Layer 2 of a small transformer language model trained on English Wikipedia (13 layers, counted from 0, width 128).
Take only the direct path to the model's output, skipping the later layers: a vector added to the residual stream pushes a token's score in proportion to its dot product with that token's output vector.

Output vectors of the tokens that the questions are about. A number n stands for (n - 500) times 0.0028.
"own": 500 563 513 451 325 670 630 490 257 454 406 620 369 652 703 716 399 310 522 406 746 617 404 538 441 373 712 604 473 532 455 404 741 539 514 504 665 432 633 810 480 571 152 437 541 694 346 564 491 266 612 639 595 517 480 549 594 208 412 468 612 483 513 422 704 550 441 390 349 566 585 543 298 377 480 396 378 667 459 385 467 110 620 478 579 374 610 421 477 317 545 508 489 427 644 677 538 597 381 418 300 555 675 320 603 585 680 245 514 622 571 368 566 297 401 489 579 570 361 403 570 673 232 672 461 688 468 470
"ust": 797 533 603 787 577 369 548 624 400 518 587 492 426 467 737 453 637 297 467 379 578 713 726 608 605 648 402 658 486 471 462 526 588 560 497 542 510 530 444 612 500 283 409 522 506 339 455 521 492 431 520 609 496 489 295 485 472 428 213 569 550 630 356 614 554 412 405 371 496 556 496 370 305 364 335 448 591 628 531 575 296 529 691 529 503 492 349 421 311 455 542 713 483 283 693 475 532 527 397 511 316 415 472 392 471 419 659 569 468 440 552 375 473 380 580 271 149 537 703 292 614 486 416 600 523 530 503 797
"ack": 675 467 533 434 401 640 412 595 405 516 627 466 320 561 572 512 521 334 503 500 571 563 401 378 378 525 489 360 455 470 503 356 370 584 503 451 388 470 331 372 575 385 466 590 597 480 626 615 613 480 518 600 390 497 206 398 538 304 359 333 567 615 199 546 549 332 467 495 673 491 623 511 492 442 400 578 460 596 380 247 506 493 593 493 443 486 490 390 508 596 522 522 597 464 437 530 525 542 316 707 316 540 504 410 510 286 745 371 266 531 559 326 599 639 683 364 510 324 481 327 467 529 347 584 542 571 574 665
"ank": 620 482 536 497 464 579 534 547 225 526 596 466 473 515 518 344 334 325 291 323 550 497 442 326 305 452 516 588 503 529 506 581 435 556 598 396 458 436 480 497 530 426 685 438 528 482 427 586 624 500 595 577 563 490 410 561 525 477 560 500 620 585 255 550 522 647 572 360 626 684 279 629 466 526 410 565 402 589 546 455 594 371 476 443 543 393 606 424 184 497 510 491 535 319 496 574 597 492 387 559 329 618 484 386 552 408 474 502 388 620 504 539 628 436 618 432 406 700 544 260 465 436 600 603 424 591 500 377
"ain": 667 472 723 513 531 551 427 414 260 592 509 524 374 443 618 648 465 365 513 365 723 402 472 452 654 430 534 362 521 377 316 603 326 411 400 582 425 529 375 480 526 627 307 798 424 542 489 384 658 493 519 497 741 496 213 684 523 365 407 582 594 726 349 524 565 598 359 506 648 500 541 428 478 566 633 729 444 661 470 613 487 489 566 626 643 707 537 637 350 427 537 406 635 553 338 626 591 394 431 474 325 445 407 678 514 484 425 343 472 602 626 546 421 435 445 450 493 491 703 244 693 538 735 382 561 454 613 388
"raph": 513 367 482 535 612 600 470 356 269 484 249 509 292 365 544 646 619 472 485 786 681 620 345 319 757 420 721 765 456 373 473 414 523 633 636 432 575 369 519 482 743 500 336 426 552 252 757 370 659 723 689 622 573 513 537 570 450 293 471 569 448 500 254 512 463 782 451 324 715 511 512 631 412 274 475 695 496 617 573 580 594 370 561 437 581 317 445 554 276 375 441 434 522 426 419 717 679 489 390 559 594 528 724 545 548 753 382 543 486 625 543 299 655 347 744 377 331 398 532 759 753 645 352 475 504 500 487 497
"lect": 663 383 508 531 484 410 479 634 307 329 394 611 143 381 652 513 289 417 366 649 401 592 445 456 395 446 700 663 457 339 409 648 576 496 422 287 640 489 683 479 697 404 359 554 408 651 447 647 456 574 497 481 559 509 452 508 190 442 203 460 316 592 241 622 442 528 434 491 643 315 457 468 655 454 486 555 474 474 601 545 561 526 440 529 692 345 320 236 542 466 575 528 705 333 491 679 750 654 332 424 464 532 382 401 520 708 525 518 443 447 478 419 562 450 515 458 346 380 335 543 611 500 358 481 437 496 476 660
"enn": 487 549 468 478 388 604 454 542 318 506 572 386 485 332 532 295 402 468 521 470 700 728 474 484 555 283 507 462 513 354 358 359 496 747 442 342 636 335 575 500 683 554 500 508 503 542 523 474 667 360 390 718 471 502 552 450 478 298 688 424 563 641 280 510 476 446 441 465 350 605 545 444 625 379 500 432 620 632 604 500 655 470 549 434 429 591 600 525 549 483 484 416 506 296 531 519 620 444 297 503 601 646 460 295 623 561 598 581 443 507 729 527 600 614 483 228 381 377 684 462 666 598 395 296 456 615 511 559
" ==": 511 389 629 665 295 610 605 568 545 550 683 779 578 399 537 319 524 659 446 788 665 467 419 358 584 541 738 637 298 380 591 545 449 390 637 738 513 466 461 504 458 684 638 350 468 341 610 438 718 526 727 602 485 530 303 587 440 449 481 204 464 609 439 533 599 612 418 454 567 469 500 392 472 615 439 347 577 568 624 427 548 831 504 479 724 424 290 363 278 386 331 408 500 372 578 629 624 642 410 699 561 347 410 532 462 583 547 479 455 473 562 425 517 299 488 373 388 327 384 435 670 618 519 346 567 500 506 582
"---": 670 221 309 666 362 685 448 678 484 364 449 832 403 302 564 302 372 343 532 604 644 639 390 544 649 241 655 690 246 518 443 485 471 741 597 669 616 388 653 693 869 728 453 439 642 415 582 456 626 465 688 599 596 522 354 792 396 357 495 351 488 665 171 304 523 627 254 340 716 52 388 230 130 71 576 547 241 751 737 434 542 414 197 366 627 206 307 443 310 356 255 639 422 29 635 654 695 614 257 391 378 703 688 685 429 705 631 434 404 788 619 304 640 335 594 433 427 348 515 530 583 510 208 541 582 647 443 564
"er": 601 586 497 618 585 606 642 454 578 589 583 423 614 554 363 521 641 642 546 420 500 569 458 680 441 602 326 675 488 463 399 494 778 620 440 357 403 545 412 540 304 361 512 747 421 467 394 429 594 429 505 503 604 482 539 603 444 448 494 516 653 531 393 410 511 391 574 529 461 583 616 327 511 489 578 408 347 573 553 494 544 589 811 689 396 610 437 570 660 506 517 596 665 548 528 462 436 460 457 500 330 444 507 270 484 654 322 578 536 503 461 447 597 388 389 517 426 500 590 564 642 420 540 380 419 380 585 535
"|": 515 572 352 640 471 530 554 590 421 480 493 717 481 401 435 523 474 410 524 638 503 433 398 606 420 433 713 421 362 347 495 535 384 509 604 658 474 383 387 598 403 512 578 613 455 408 429 611 569 413 476 448 526 503 567 580 284 565 445 583 358 467 339 404 558 427 350 396 532 319 517 379 592 346 475 663 523 675 545 270 594 538 359 387 456 438 544 426 527 485 512 439 550 276 415 614 606 663 542 652 486 577 475 720 507 495 478 621 422 485 527 462 425 352 482 432 446 558 556 599 523 665 569 552 500 614 420 438
"iam": 437 521 410 674 306 636 574 637 292 684 421 552 569 358 539 300 523 272 484 314 707 625 402 480 500 398 623 489 433 391 262 384 405 673 367 372 484 427 397 545 715 713 403 412 624 468 695 376 680 597 503 688 777 500 363 533 650 398 370 423 575 559 323 634 411 600 511 409 442 445 591 303 308 464 455 503 375 446 540 426 257 525 667 336 468 570 583 395 512 589 544 414 395 512 601 422 550 663 378 426 357 617 540 655 449 563 681 488 341 588 436 295 550 521 530 629 534 423 336 398 612 663 227 460 555 554 518 512
"ro": 548 537 510 656 479 503 482 403 439 710 569 486 491 597 476 619 613 539 342 381 442 561 396 460 445 450 546 631 536 503 462 478 635 605 547 503 599 396 515 444 477 359 445 462 438 550 376 507 473 413 440 322 354 492 544 643 471 433 666 634 590 554 393 619 523 814 565 490 736 678 433 430 361 469 664 211 552 631 567 366 359 512 652 545 565 324 536 403 386 471 437 340 494 547 518 512 483 458 385 442 512 639 418 596 527 549 350 352 503 382 603 558 364 560 423 270 497 539 503 527 439 794 296 450 463 447 475 373
" D": 450 372 603 459 471 423 549 430 521 534 524 453 562 516 455 447 503 538 511 625 445 477 493 503 617 483 554 561 461 480 526 553 432 424 435 368 489 412 512 449 428 623 458 468 497 645 557 508 388 561 533 537 447 510 582 479 480 452 415 519 463 446 629 500 481 557 530 536 439 378 587 566 367 552 555 469 536 477 515 564 515 554 520 447 489 575 460 492 450 604 433 392 522 470 490 453 428 410 559 426 542 410 564 410 511 455 488 542 523 548 548 560 515 514 585 523 575 531 458 488 449 525 491 592 498 459 410 491
"ific": 777 401 508 536 610 457 634 530 100 437 415 582 556 554 754 402 504 530 510 480 575 503 359 491 572 472 545 767 403 528 420 399 632 302 561 730 493 298 632 791 687 781 571 580 655 412 504 395 605 362 644 490 635 537 542 637 402 334 581 507 321 460 431 395 415 364 266 500 558 441 234 674 500 433 529 590 397 601 375 198 368 519 594 487 736 524 574 471 580 520 594 416 391 425 622 698 686 811 444 393 440 520 576 642 494 557 608 354 447 397 500 344 496 459 329 405 512 398 653 312 635 545 352 550 451 543 431 303
"ction": 681 488 325 648 535 752 518 466 453 398 460 570 475 279 766 305 464 496 631 370 380 535 512 541 415 669 513 554 382 314 652 480 522 624 655 508 413 559 440 491 798 646 476 586 510 367 448 296 573 660 554 547 590 525 555 536 448 512 283 640 683 629 314 519 655 791 390 513 637 167 450 508 500 340 289 666 345 781 513 515 555 406 500 286 641 355 387 215 617 359 443 605 386 399 573 508 614 379 435 399 546 524 673 919 518 460 413 622 357 657 602 475 627 364 334 363 422 441 359 596 492 602 174 626 351 421 343 587
"ield": 686 493 481 362 442 671 487 509 371 339 391 851 248 412 479 407 535 422 497 594 506 637 410 370 603 564 585 599 476 463 493 469 560 660 629 449 435 518 417 461 621 524 453 700 587 448 653 536 447 451 573 568 629 505 556 511 335 469 384 188 643 446 266 452 526 601 570 318 556 558 534 541 372 483 382 686 376 457 655 399 458 367 245 539 481 425 467 336 372 271 523 404 513 496 573 462 534 813 301 536 493 512 400 466 415 545 540 428 485 429 488 534 481 551 385 329 696 391 534 381 792 487 301 662 343 525 523 589
"ive": 663 532 653 561 599 430 514 712 441 573 296 758 629 533 436 517 618 353 598 627 687 732 522 486 571 447 565 394 479 300 272 276 516 354 307 576 344 540 610 594 491 604 407 500 525 374 570 422 622 367 575 632 741 505 576 504 473 444 598 652 584 491 164 447 341 536 414 515 619 560 500 341 454 652 392 618 514 453 448 483 487 514 400 648 701 400 448 554 277 515 389 510 356 605 702 653 647 441 364 310 326 559 444 491 302 533 521 479 556 327 509 485 557 709 466 336 541 491 556 500 584 594 440 674 594 678 288 522
").": 496 324 274 526 508 524 471 580 534 540 283 584 341 435 557 286 584 367 488 458 408 393 476 524 362 441 511 615 450 555 590 442 652 783 470 493 548 345 825 569 517 570 359 667 509 425 709 503 764 309 680 477 729 513 384 580 516 634 538 472 426 571 573 573 334 440 354 427 514 386 381 412 357 264 671 510 554 548 520 564 652 411 512 515 386 517 559 381 465 434 500 594 488 449 528 625 728 621 249 384 599 479 688 462 537 456 559 399 612 685 452 428 345 569 610 419 393 406 599 463 467 645 472 572 710 610 375 567
"ix": 624 589 234 438 470 760 442 780 293 497 421 473 327 382 575 348 509 487 444 429 589 451 570 404 561 551 460 594 456 494 301 403 579 741 473 377 390 719 303 609 650 604 383 542 562 369 310 403 354 356 629 503 628 497 524 704 454 244 309 552 550 557 167 419 497 578 438 384 562 414 480 444 592 526 487 675 524 482 382 339 446 517 452 581 534 486 444 542 484 677 578 572 478 455 431 394 611 522 380 194 457 405 341 297 449 599 434 506 563 588 651 497 423 360 628 663 468 452 667 480 708 490 453 406 559 601 424 562

Each question shows what one neuron of this layer's MLP adds at an activation of 1. A number n stands for (n - 500) times 0.0012.

n12: 509 517 482 569 469 519 466 514 534 501 493 509 494 493 552 511 479 492 524 529 501 455 479 510 499 510 490 498 530 470 508 494 514 492 505 516 478 523 541 491 556 472 489 479 454 540 459 463 493 517 524 508 546 456 484 528 506 508 464 494 514 464 459 501 510 484 475 540 521 508 511 480 456 476 499 482 512 496 501 461 513 530 479 539 499 521 533 516 525 538 496 501 467 458 503 521 477 486 490 486 491 485 524 525 470 524 487 510 474 499 479 475 469 471 479 502 476 460 511 526 555 483 489 526 561 514 447 454
Which of these tokens does it push down most? "ank"

n119: 500 505 513 482 498 476 499 484 511 484 506 510 520 507 475 458 506 506 496 465 490 507 498 505 519 512 487 482 501 490 478 481 504 516 502 469 501 489 481 516 488 488 499 501 514 456 513 508 478 488 504 500 502 525 494 472 504 499 515 480 500 517 464 496 472 513 505 511 484 483 507 526 507 513 465 509 512 477 475 481 487 504 510 499 497 478 511 503 474 501 480 518 513 485 516 489 472 489 495 497 482 491 472 500 502 497 497 501 512 487 487 511 491 495 464 500 509 528 494 508 508 478 476 493 497 514 479 512
Which two tokens does it push up most, strongest first? "ive", "ield"

n51: 535 507 474 487 524 531 526 504 495 481 475 543 492 532 514 501 492 522 489 479 451 503 483 531 522 495 474 497 488 505 523 503 475 496 541 526 496 491 515 518 535 497 522 510 483 508 516 509 456 476 508 501 502 518 477 485 487 529 482 550 507 515 611 495 509 487 499 500 524 539 471 538 493 487 573 549 479 513 486 498 521 497 538 516 572 564 501 521 480 458 485 462 491 532 460 484 495 522 508 494 476 483 574 543 500 532 481 496 485 526 547 513 511 472 487 516 551 488 453 470 498 497 522 529 469 489 521 459
Which two tokens does it push up most, strongest first? "ific", "ain"

n280: 506 477 458 507 481 474 502 500 518 474 477 543 488 470 482 501 489 502 488 493 536 497 528 516 510 480 490 530 465 489 518 520 506 490 521 475 526 494 520 529 495 491 473 496 506 515 496 515 479 475 487 466 499 437 538 506 543 500 522 513 481 520 465 501 473 490 492 499 504 486 495 513 519 479 522 503 478 497 490 526 516 517 505 478 478 497 491 496 516 499 479 474 489 489 481 496 447 499 446 505 481 490 486 513 485 497 488 498 509 508 468 504 510 539 484 502 487 485 513 516 501 492 511 501 490 536 515 483
Which two tokens does it push up most, strongest first? "---", ")."

n168: 412 512 534 507 543 512 494 532 554 511 504 547 498 474 487 486 600 320 482 404 524 498 504 457 489 465 510 517 512 522 462 445 537 491 558 611 516 354 574 559 467 538 558 517 495 583 491 450 543 547 473 575 477 633 390 578 472 532 533 376 542 488 495 574 531 504 523 502 569 416 256 449 504 457 544 516 376 622 510 440 608 548 453 401 467 419 538 573 594 574 496 378 482 460 481 585 411 486 544 481 504 547 596 563 472 559 469 562 410 485 637 564 520 548 526 409 420 384 615 386 530 551 537 430 446 474 442 559
Pushed up most: "---"

n117: 535 412 456 502 523 460 505 523 575 544 398 480 542 554 501 539 517 517 465 543 481 427 543 443 507 522 536 475 475 476 480 560 495 460 368 460 515 549 547 479 452 485 496 492 536 434 502 530 497 483 487 441 467 435 563 508 433 496 575 478 459 516 406 478 484 538 549 451 458 512 507 484 472 539 471 492 464 477 500 468 569 522 511 517 458 493 500 532 535 561 543 482 530 488 488 580 485 598 372 510 507 482 403 526 534 551 438 473 515 550 455 461 546 513 609 468 445 437 485 519 601 477 504 534 456 563 566 495
Pushed up most: "lect"

n169: 518 529 465 540 478 465 476 511 519 511 473 522 512 497 516 553 545 511 500 514 465 488 476 540 461 527 503 484 485 478 517 483 541 473 512 480 497 510 536 489 514 486 502 466 486 502 489 485 451 484 528 484 540 443 466 486 503 539 472 532 518 472 543 450 553 473 509 468 504 474 477 521 454 471 536 517 495 514 531 461 492 441 532 535 473 490 504 524 528 504 491 428 488 558 453 500 506 517 515 478 444 496 506 546 474 501 495 515 513 534 510 489 478 480 476 505 498 444 477 482 468 494 519 530 516 521 515 502
Pushed up most: "own"

n77: 503 462 514 412 532 500 581 433 548 460 506 546 542 505 543 455 487 422 483 508 541 446 449 606 514 474 608 493 575 517 543 508 539 572 611 612 529 577 483 552 546 545 526 548 575 509 494 393 521 521 541 533 515 489 553 480 555 413 423 541 534 429 523 526 508 401 489 589 514 565 595 471 547 444 385 386 485 429 567 463 478 452 385 480 516 611 427 498 461 495 516 491 492 505 471 507 549 564 567 410 532 571 542 476 426 434 455 441 421 408 534 520 412 483 476 471 535 634 460 508 515 560 491 528 553 451 521 518
Pushed up most: "own"

n229: 500 607 388 468 491 493 512 497 681 557 373 469 470 448 603 534 477 503 511 522 436 580 536 557 577 394 516 557 473 485 416 542 455 639 565 438 487 523 600 463 506 505 502 615 499 547 488 502 502 491 504 450 515 470 492 516 561 520 470 515 412 484 435 421 502 404 555 625 520 518 413 417 545 490 468 572 523 430 449 602 520 433 484 525 447 439 500 539 487 611 528 466 522 487 471 612 500 547 395 517 464 571 413 579 508 615 448 619 513 492 481 580 489 428 469 472 528 555 410 442 430 524 492 449 479 533 594 461
Pushed up most: "lect"

n316: 568 402 504 566 460 517 543 498 472 491 467 477 529 490 611 601 570 542 494 394 410 650 441 463 507 352 491 539 526 491 321 500 378 578 556 464 490 612 399 457 384 468 476 541 497 511 441 392 401 426 490 564 496 486 456 512 566 459 455 502 537 429 564 570 550 447 470 462 485 624 468 439 406 511 519 500 333 531 390 587 544 526 582 498 576 525 516 489 502 527 567 615 494 417 556 623 490 570 507 476 401 509 532 538 585 496 474 537 464 478 448 420 597 461 522 417 471 493 530 439 581 559 340 358 474 664 393 637
Which three tokens does it push up most, strongest first? "ust", "own", "iam"

n41: 605 481 491 480 542 574 503 558 513 463 481 455 444 510 512 519 481 472 484 514 562 471 454 504 483 505 524 594 482 509 504 561 504 533 529 507 487 507 445 555 527 592 531 472 471 563 433 554 443 544 489 503 536 522 543 479 506 458 538 569 496 596 568 493 509 387 491 533 461 483 521 512 499 514 484 505 507 536 601 425 499 456 530 487 486 534 465 460 513 489 530 526 460 490 494 526 466 557 586 474 570 519 532 488 483 525 485 487 453 448 536 524 478 490 508 505 499 552 538 554 486 540 526 497 471 424 519 530
Which of these tokens does it push down most? "ive"

n226: 507 512 491 501 519 506 505 503 491 485 501 498 485 521 487 496 500 493 534 515 511 522 516 496 495 500 506 518 508 490 509 516 492 488 523 486 486 508 509 516 486 501 519 502 488 484 497 517 500 520 506 469 514 519 502 511 509 505 512 518 487 495 528 506 512 500 482 477 489 498 481 488 503 505 506 505 509 506 480 504 495 506 489 507 494 480 498 485 514 496 500 496 479 532 484 530 500 519 503 514 491 527 494 483 496 507 503 510 496 505 488 494 481 500 485 499 489 500 502 480 489 495 490 511 509 514 505 479
Which of these tokens does it push down most? "enn"

n149: 492 489 454 490 512 495 475 480 503 506 519 526 473 506 510 473 499 512 452 466 518 513 517 521 499 457 468 483 503 507 516 495 510 535 511 490 502 479 494 503 508 520 485 518 507 499 515 524 506 463 473 492 548 466 479 528 516 489 495 515 464 496 500 512 497 486 536 481 518 482 502 460 479 479 516 510 514 473 493 519 498 483 514 466 484 505 495 491 505 504 502 526 491 501 501 516 506 512 468 501 522 508 531 497 500 486 493 488 519 514 522 498 487 485 496 507 498 491 510 513 498 512 516 477 488 502 499 541
Which two tokens does it push up most, strongest first? ").", "---"

n317: 467 480 452 455 515 470 480 475 487 546 474 508 509 450 517 525 484 514 478 438 387 500 458 555 480 507 432 525 508 524 417 473 495 533 544 495 465 494 526 460 458 497 473 519 492 494 512 470 489 590 493 466 490 491 497 472 575 417 458 587 489 518 534 498 545 477 412 590 520 545 478 533 507 594 484 613 443 510 492 504 473 456 521 449 506 563 521 502 463 554 532 554 583 454 497 587 452 485 517 486 509 535 525 523 601 439 491 556 516 470 535 487 412 440 482 506 491 580 518 430 515 517 506 480 524 478 618 426
Pushed up most: "ain"

n177: 506 525 506 495 497 485 480 510 502 487 503 486 479 521 498 505 513 500 517 494 494 483 500 493 504 509 509 500 497 513 490 493 497 493 507 483 501 486 521 526 503 492 502 502 499 522 496 489 511 497 506 490 501 498 489 496 498 498 501 497 509 495 509 497 499 503 491 487 504 490 504 502 482 492 499 512 489 513 505 489 495 502 489 501 509 500 493 504 496 506 505 492 490 499 492 501 495 521 516 487 506 507 501 508 519 505 510 503 502 503 507 504 485 491 502 514 490 491 512 481 518 494 494 498 510 489 499 520
Pushed up most: "ific"

n73: 543 556 546 482 499 520 464 499 502 481 534 548 569 501 437 493 540 441 550 579 481 496 512 512 558 470 520 455 505 524 507 451 545 422 483 451 558 507 488 513 507 544 514 525 447 508 535 504 488 563 459 548 520 614 446 544 496 487 429 539 501 508 579 543 488 482 489 563 524 486 501 455 515 520 488 501 523 545 477 563 449 475 505 479 503 534 473 488 500 497 493 546 530 495 443 460 485 538 481 501 533 509 539 496 491 460 435 484 472 482 508 522 509 455 548 536 521 444 517 467 518 528 532 543 550 498 570 458
Which two tokens does it push up most, strongest first? "ain", " D"

n139: 497 472 488 510 511 492 489 493 525 520 500 498 475 470 490 505 531 519 497 487 556 470 531 506 462 487 526 520 505 496 482 515 502 518 511 465 515 501 503 507 498 476 496 499 483 496 510 523 492 465 507 484 526 486 488 507 500 519 505 501 495 482 507 491 489 512 485 510 499 499 514 467 511 509 514 509 521 508 522 532 516 497 488 475 486 490 492 487 492 506 515 492 501 527 490 471 507 490 495 511 499 521 498 519 505 478 474 507 506 475 524 477 506 526 514 509 520 534 521 480 507 487 520 497 509 538 482 531
Which of these tokens does it push down most? "ific"

n227: 509 501 515 508 491 512 501 496 502 494 503 500 516 487 509 515 517 494 498 498 512 485 496 487 507 507 512 518 499 495 489 497 499 501 493 503 497 506 492 492 499 508 492 493 499 503 501 515 501 506 486 505 498 495 493 500 488 495 510 496 498 497 501 492 496 493 498 507 498 522 506 493 507 499 495 499 504 511 511 494 503 498 494 508 493 500 496 513 503 504 496 501 502 494 501 502 493 490 499 494 494 508 504 489 506 497 476 508 495 503 510 495 491 489 495 506 498 501 492 507 490 491 516 505 516 487 510 497
Which of these tokens does it push down most? ")."

n103: 493 528 508 447 479 493 485 505 508 470 450 496 494 507 471 518 504 458 465 513 469 526 463 526 521 520 543 464 513 490 455 492 518 532 480 545 498 508 464 478 509 537 509 478 531 496 463 511 490 453 495 477 497 522 453 511 552 482 451 480 502 503 462 500 465 470 564 543 542 538 499 471 488 519 524 541 473 494 482 513 527 501 538 512 513 484 414 486 468 498 518 550 544 511 522 476 456 477 503 518 542 500 467 470 483 529 464 516 452 475 498 530 521 507 465 490 528 512 519 481 527 502 460 506 476 443 554 475
Pushed up most: "ield"

n237: 529 514 456 475 478 540 518 529 520 482 477 524 517 492 497 514 466 526 462 503 489 553 495 497 516 498 511 483 537 511 498 455 462 513 487 516 499 472 456 505 522 484 456 479 443 487 507 502 483 494 472 530 500 501 474 511 512 496 517 486 541 511 488 518 490 481 526 509 514 457 549 452 540 478 479 517 522 513 392 483 479 506 437 498 497 508 507 481 529 482 506 528 516 471 511 489 531 462 529 505 480 520 471 498 498 495 506 527 481 461 523 476 513 477 500 503 487 476 527 442 459 484 475 490 557 491 482 539
Pushed up most: "ack"

n86: 511 580 394 491 465 357 551 545 487 462 472 582 531 490 550 519 471 554 495 445 515 477 437 531 473 603 443 564 504 537 549 502 497 520 514 429 541 425 574 406 535 461 629 434 522 599 455 488 437 519 406 492 473 368 526 447 493 495 493 507 531 387 528 479 661 515 487 588 519 556 520 508 532 567 567 382 498 549 533 439 439 509 570 458 453 540 480 546 518 541 483 487 460 493 496 556 546 513 478 475 521 389 434 460 484 383 492 488 531 445 460 527 535 498 328 432 563 493 472 454 554 481 445 349 566 607 496 554
Pushed up most: "ro"

n27: 514 512 491 500 507 484 497 498 498 516 516 507 489 494 482 500 501 491 508 482 506 505 492 503 487 504 501 497 493 494 511 502 493 506 504 497 506 507 488 495 507 512 508 510 491 499 503 508 499 495 492 505 491 492 490 510 496 511 499 504 494 496 501 486 495 487 499 482 494 492 500 501 502 512 498 499 520 494 492 495 514 495 512 494 490 502 499 509 506 493 500 500 502 510 505 493 504 499 484 509 507 506 520 491 506 501 489 495 497 497 499 500 495 490 510 500 498 512 509 492 503 507 512 499 513 502 493 488
Which two tokens does it push up most, strongest first? "|", ")."

n135: 501 494 512 500 516 483 491 510 505 515 520 505 512 526 513 501 498 497 518 510 504 479 509 494 513 484 499 526 520 488 507 506 512 476 521 500 484 516 499 509 507 525 509 494 495 506 503 523 509 486 504 467 506 477 498 494 507 526 507 505 510 508 522 511 518 501 478 505 526 517 484 477 509 498 502 497 485 498 486 489 491 490 502 499 480 522 501 495 521 498 511 499 508 519 510 514 502 498 523 513 488 496 494 519 505 496 509 492 514 507 494 491 491 478 475 490 524 503 485 493 505 520 482 512 503 475 473 504
Pushed up most: "ific"

n42: 497 478 503 506 503 504 515 501 489 497 512 494 498 505 500 501 497 521 491 483 515 505 498 493 503 492 501 500 510 491 504 498 501 493 495 495 487 507 490 500 509 506 503 510 496 499 501 513 505 488 507 490 498 500 524 513 486 508 509 493 523 498 506 511 505 498 493 504 504 501 498 519 495 503 515 488 515 506 498 501 504 498 495 504 500 499 505 510 506 497 509 493 489 493 498 498 512 503 519 498 494 496 490 489 503 503 506 498 487 495 485 512 500 501 494 504 486 484 486 504 508 497 495 504 496 500 492 496
Pushed up most: "ific"

n23: 507 504 508 508 494 489 501 507 510 496 499 483 479 495 492 520 482 495 481 518 485 521 500 496 503 510 485 496 515 507 503 498 510 511 502 501 496 490 505 502 504 498 497 491 512 503 499 485 521 509 491 500 496 503 499 497 508 494 518 502 486 508 515 516 504 484 503 508 510 492 493 506 508 505 501 517 503 506 472 487 484 497 486 504 476 492 499 504 515 506 493 512 507 507 496 516 510 507 509 495 519 510 503 498 500 502 496 488 496 525 512 491 503 508 515 492 489 499 501 496 488 486 500 486 480 499 506 519
Pushed up most: "ack"

n81: 531 508 523 512 496 419 608 535 477 508 496 406 519 424 466 469 430 522 411 454 490 530 504 540 460 524 489 524 538 485 497 435 434 523 440 511 484 480 512 566 509 410 562 527 475 529 480 459 495 508 455 539 491 498 530 479 443 534 478 563 519 431 589 453 493 504 480 544 586 494 480 507 560 537 604 509 510 510 465 494 561 519 478 418 522 510 470 507 418 484 509 488 470 484 507 435 544 474 482 445 502 483 520 486 554 502 480 448 495 455 470 516 605 516 515 497 495 551 484 572 472 424 468 516 457 533 552 551
Pushed up most: "ank"

n172: 600 475 517 548 533 497 443 471 500 531 576 574 472 527 551 413 458 392 473 578 427 594 480 524 513 541 512 517 527 409 468 529 545 536 464 582 486 677 484 498 550 458 450 426 503 511 465 479 568 423 595 449 538 376 479 522 473 556 512 521 482 675 489 523 474 422 514 575 615 492 523 546 541 422 518 529 505 410 553 440 457 452 463 452 464 511 478 563 557 450 537 496 519 547 475 539 544 483 470 544 535 499 537 477 490 518 502 485 539 407 498 493 457 456 516 449 558 526 430 557 432 501 476 428 497 444 491 491
Pushed up most: "lect"

n47: 537 570 516 481 487 500 654 527 411 568 397 498 465 525 520 493 491 514 525 405 516 614 479 479 508 455 439 632 475 468 496 456 458 587 506 487 446 502 605 507 494 561 542 516 395 515 506 599 390 513 509 524 529 377 441 436 578 639 434 465 495 579 575 500 409 574 462 486 503 540 498 391 510 540 489 685 560 549 425 545 528 530 557 533 560 451 526 495 400 515 509 577 571 576 576 531 532 370 491 496 462 471 548 513 428 554 527 654 600 478 421 527 515 430 423 427 515 396 416 496 421 473 472 497 496 536 536 496
Pushed up most: "ive"

n49: 508 506 527 505 492 498 518 515 503 492 494 488 491 496 505 500 485 494 481 514 496 513 521 509 491 507 481 487 533 517 509 507 478 490 504 496 490 505 499 520 499 501 500 491 478 485 482 490 495 501 496 492 510 490 484 516 500 490 520 506 491 490 491 493 509 491 528 505 489 506 477 509 515 481 491 493 494 464 492 503 505 501 470 503 493 493 492 495 479 499 474 513 519 500 497 492 493 497 489 478 512 501 510 485 488 504 504 501 507 495 503 484 503 488 491 480 502 510 502 521 506 531 509 486 477 479 503 497
Pushed up most: "ank"

n230: 496 511 498 504 502 505 495 505 511 512 499 502 497 499 483 518 489 495 508 489 481 503 507 483 510 493 511 511 485 498 505 492 507 504 488 491 492 507 498 499 505 498 491 509 509 503 500 482 499 515 507 492 496 498 493 519 489 516 498 501 506 493 510 499 516 496 493 509 504 492 492 493 504 491 502 511 503 508 495 503 496 489 507 495 493 486 492 497 507 503 500 507 504 506 502 501 494 502 513 512 499 513 499 498 505 499 493 503 480 489 490 492 506 501 507 501 503 503 504 484 495 501 501 499 505 501 495 506
Pushed up most: "ction"

n60: 497 500 502 501 502 493 491 498 498 490 492 501 503 497 494 503 496 493 508 491 503 505 502 485 502 494 497 493 503 487 486 504 507 500 509 509 488 506 499 501 492 499 501 499 495 497 497 500 496 491 502 508 498 504 508 497 494 504 495 503 502 511 497 503 496 502 497 503 497 505 501 497 491 502 503 512 496 508 502 506 504 503 495 505 509 504 497 493 492 502 505 495 496 507 502 506 505 510 503 492 495 503 502 499 504 499 501 502 503 510 504 498 494 498 498 509 509 503 493 497 512 497 500 507 510 502 497 499
Pushed up most: "ive"

n233: 488 504 491 499 514 472 495 484 528 511 500 525 510 469 498 484 516 503 493 480 486 516 494 527 499 500 502 474 504 523 501 508 490 503 497 490 486 506 503 504 486 506 505 516 509 501 493 525 505 490 503 518 501 493 467 502 512 503 511 480 503 501 483 499 493 488 502 521 492 496 500 486 513 497 490 500 504 458 501 487 480 503 486 497 498 509 508 493 498 495 487 509 505 490 513 488 494 490 481 479 497 512 483 490 509 500 496 518 514 508 513 514 500 497 489 509 503 520 477 515 530 502 516 497 475 516 509 502
Pushed up most: "er"

n175: 492 505 500 505 497 492 488 508 495 505 504 489 515 495 503 500 503 509 499 504 511 495 497 503 497 504 503 509 495 495 525 501 508 489 504 516 501 498 504 494 507 500 513 501 489 491 504 494 500 490 513 494 496 497 505 485 506 493 501 505 500 503 491 499 497 498 514 498 499 488 515 503 512 495 500 490 505 509 500 500 509 490 496 496 510 511 484 503 503 501 486 501 504 502 499 489 503 496 505 507 499 490 494 487 498 493 503 498 504 504 494 498 499 511 500 505 496 507 498 502 501 502 499 496 509 500 486 504
Which of these tokens does it push down most? "ield"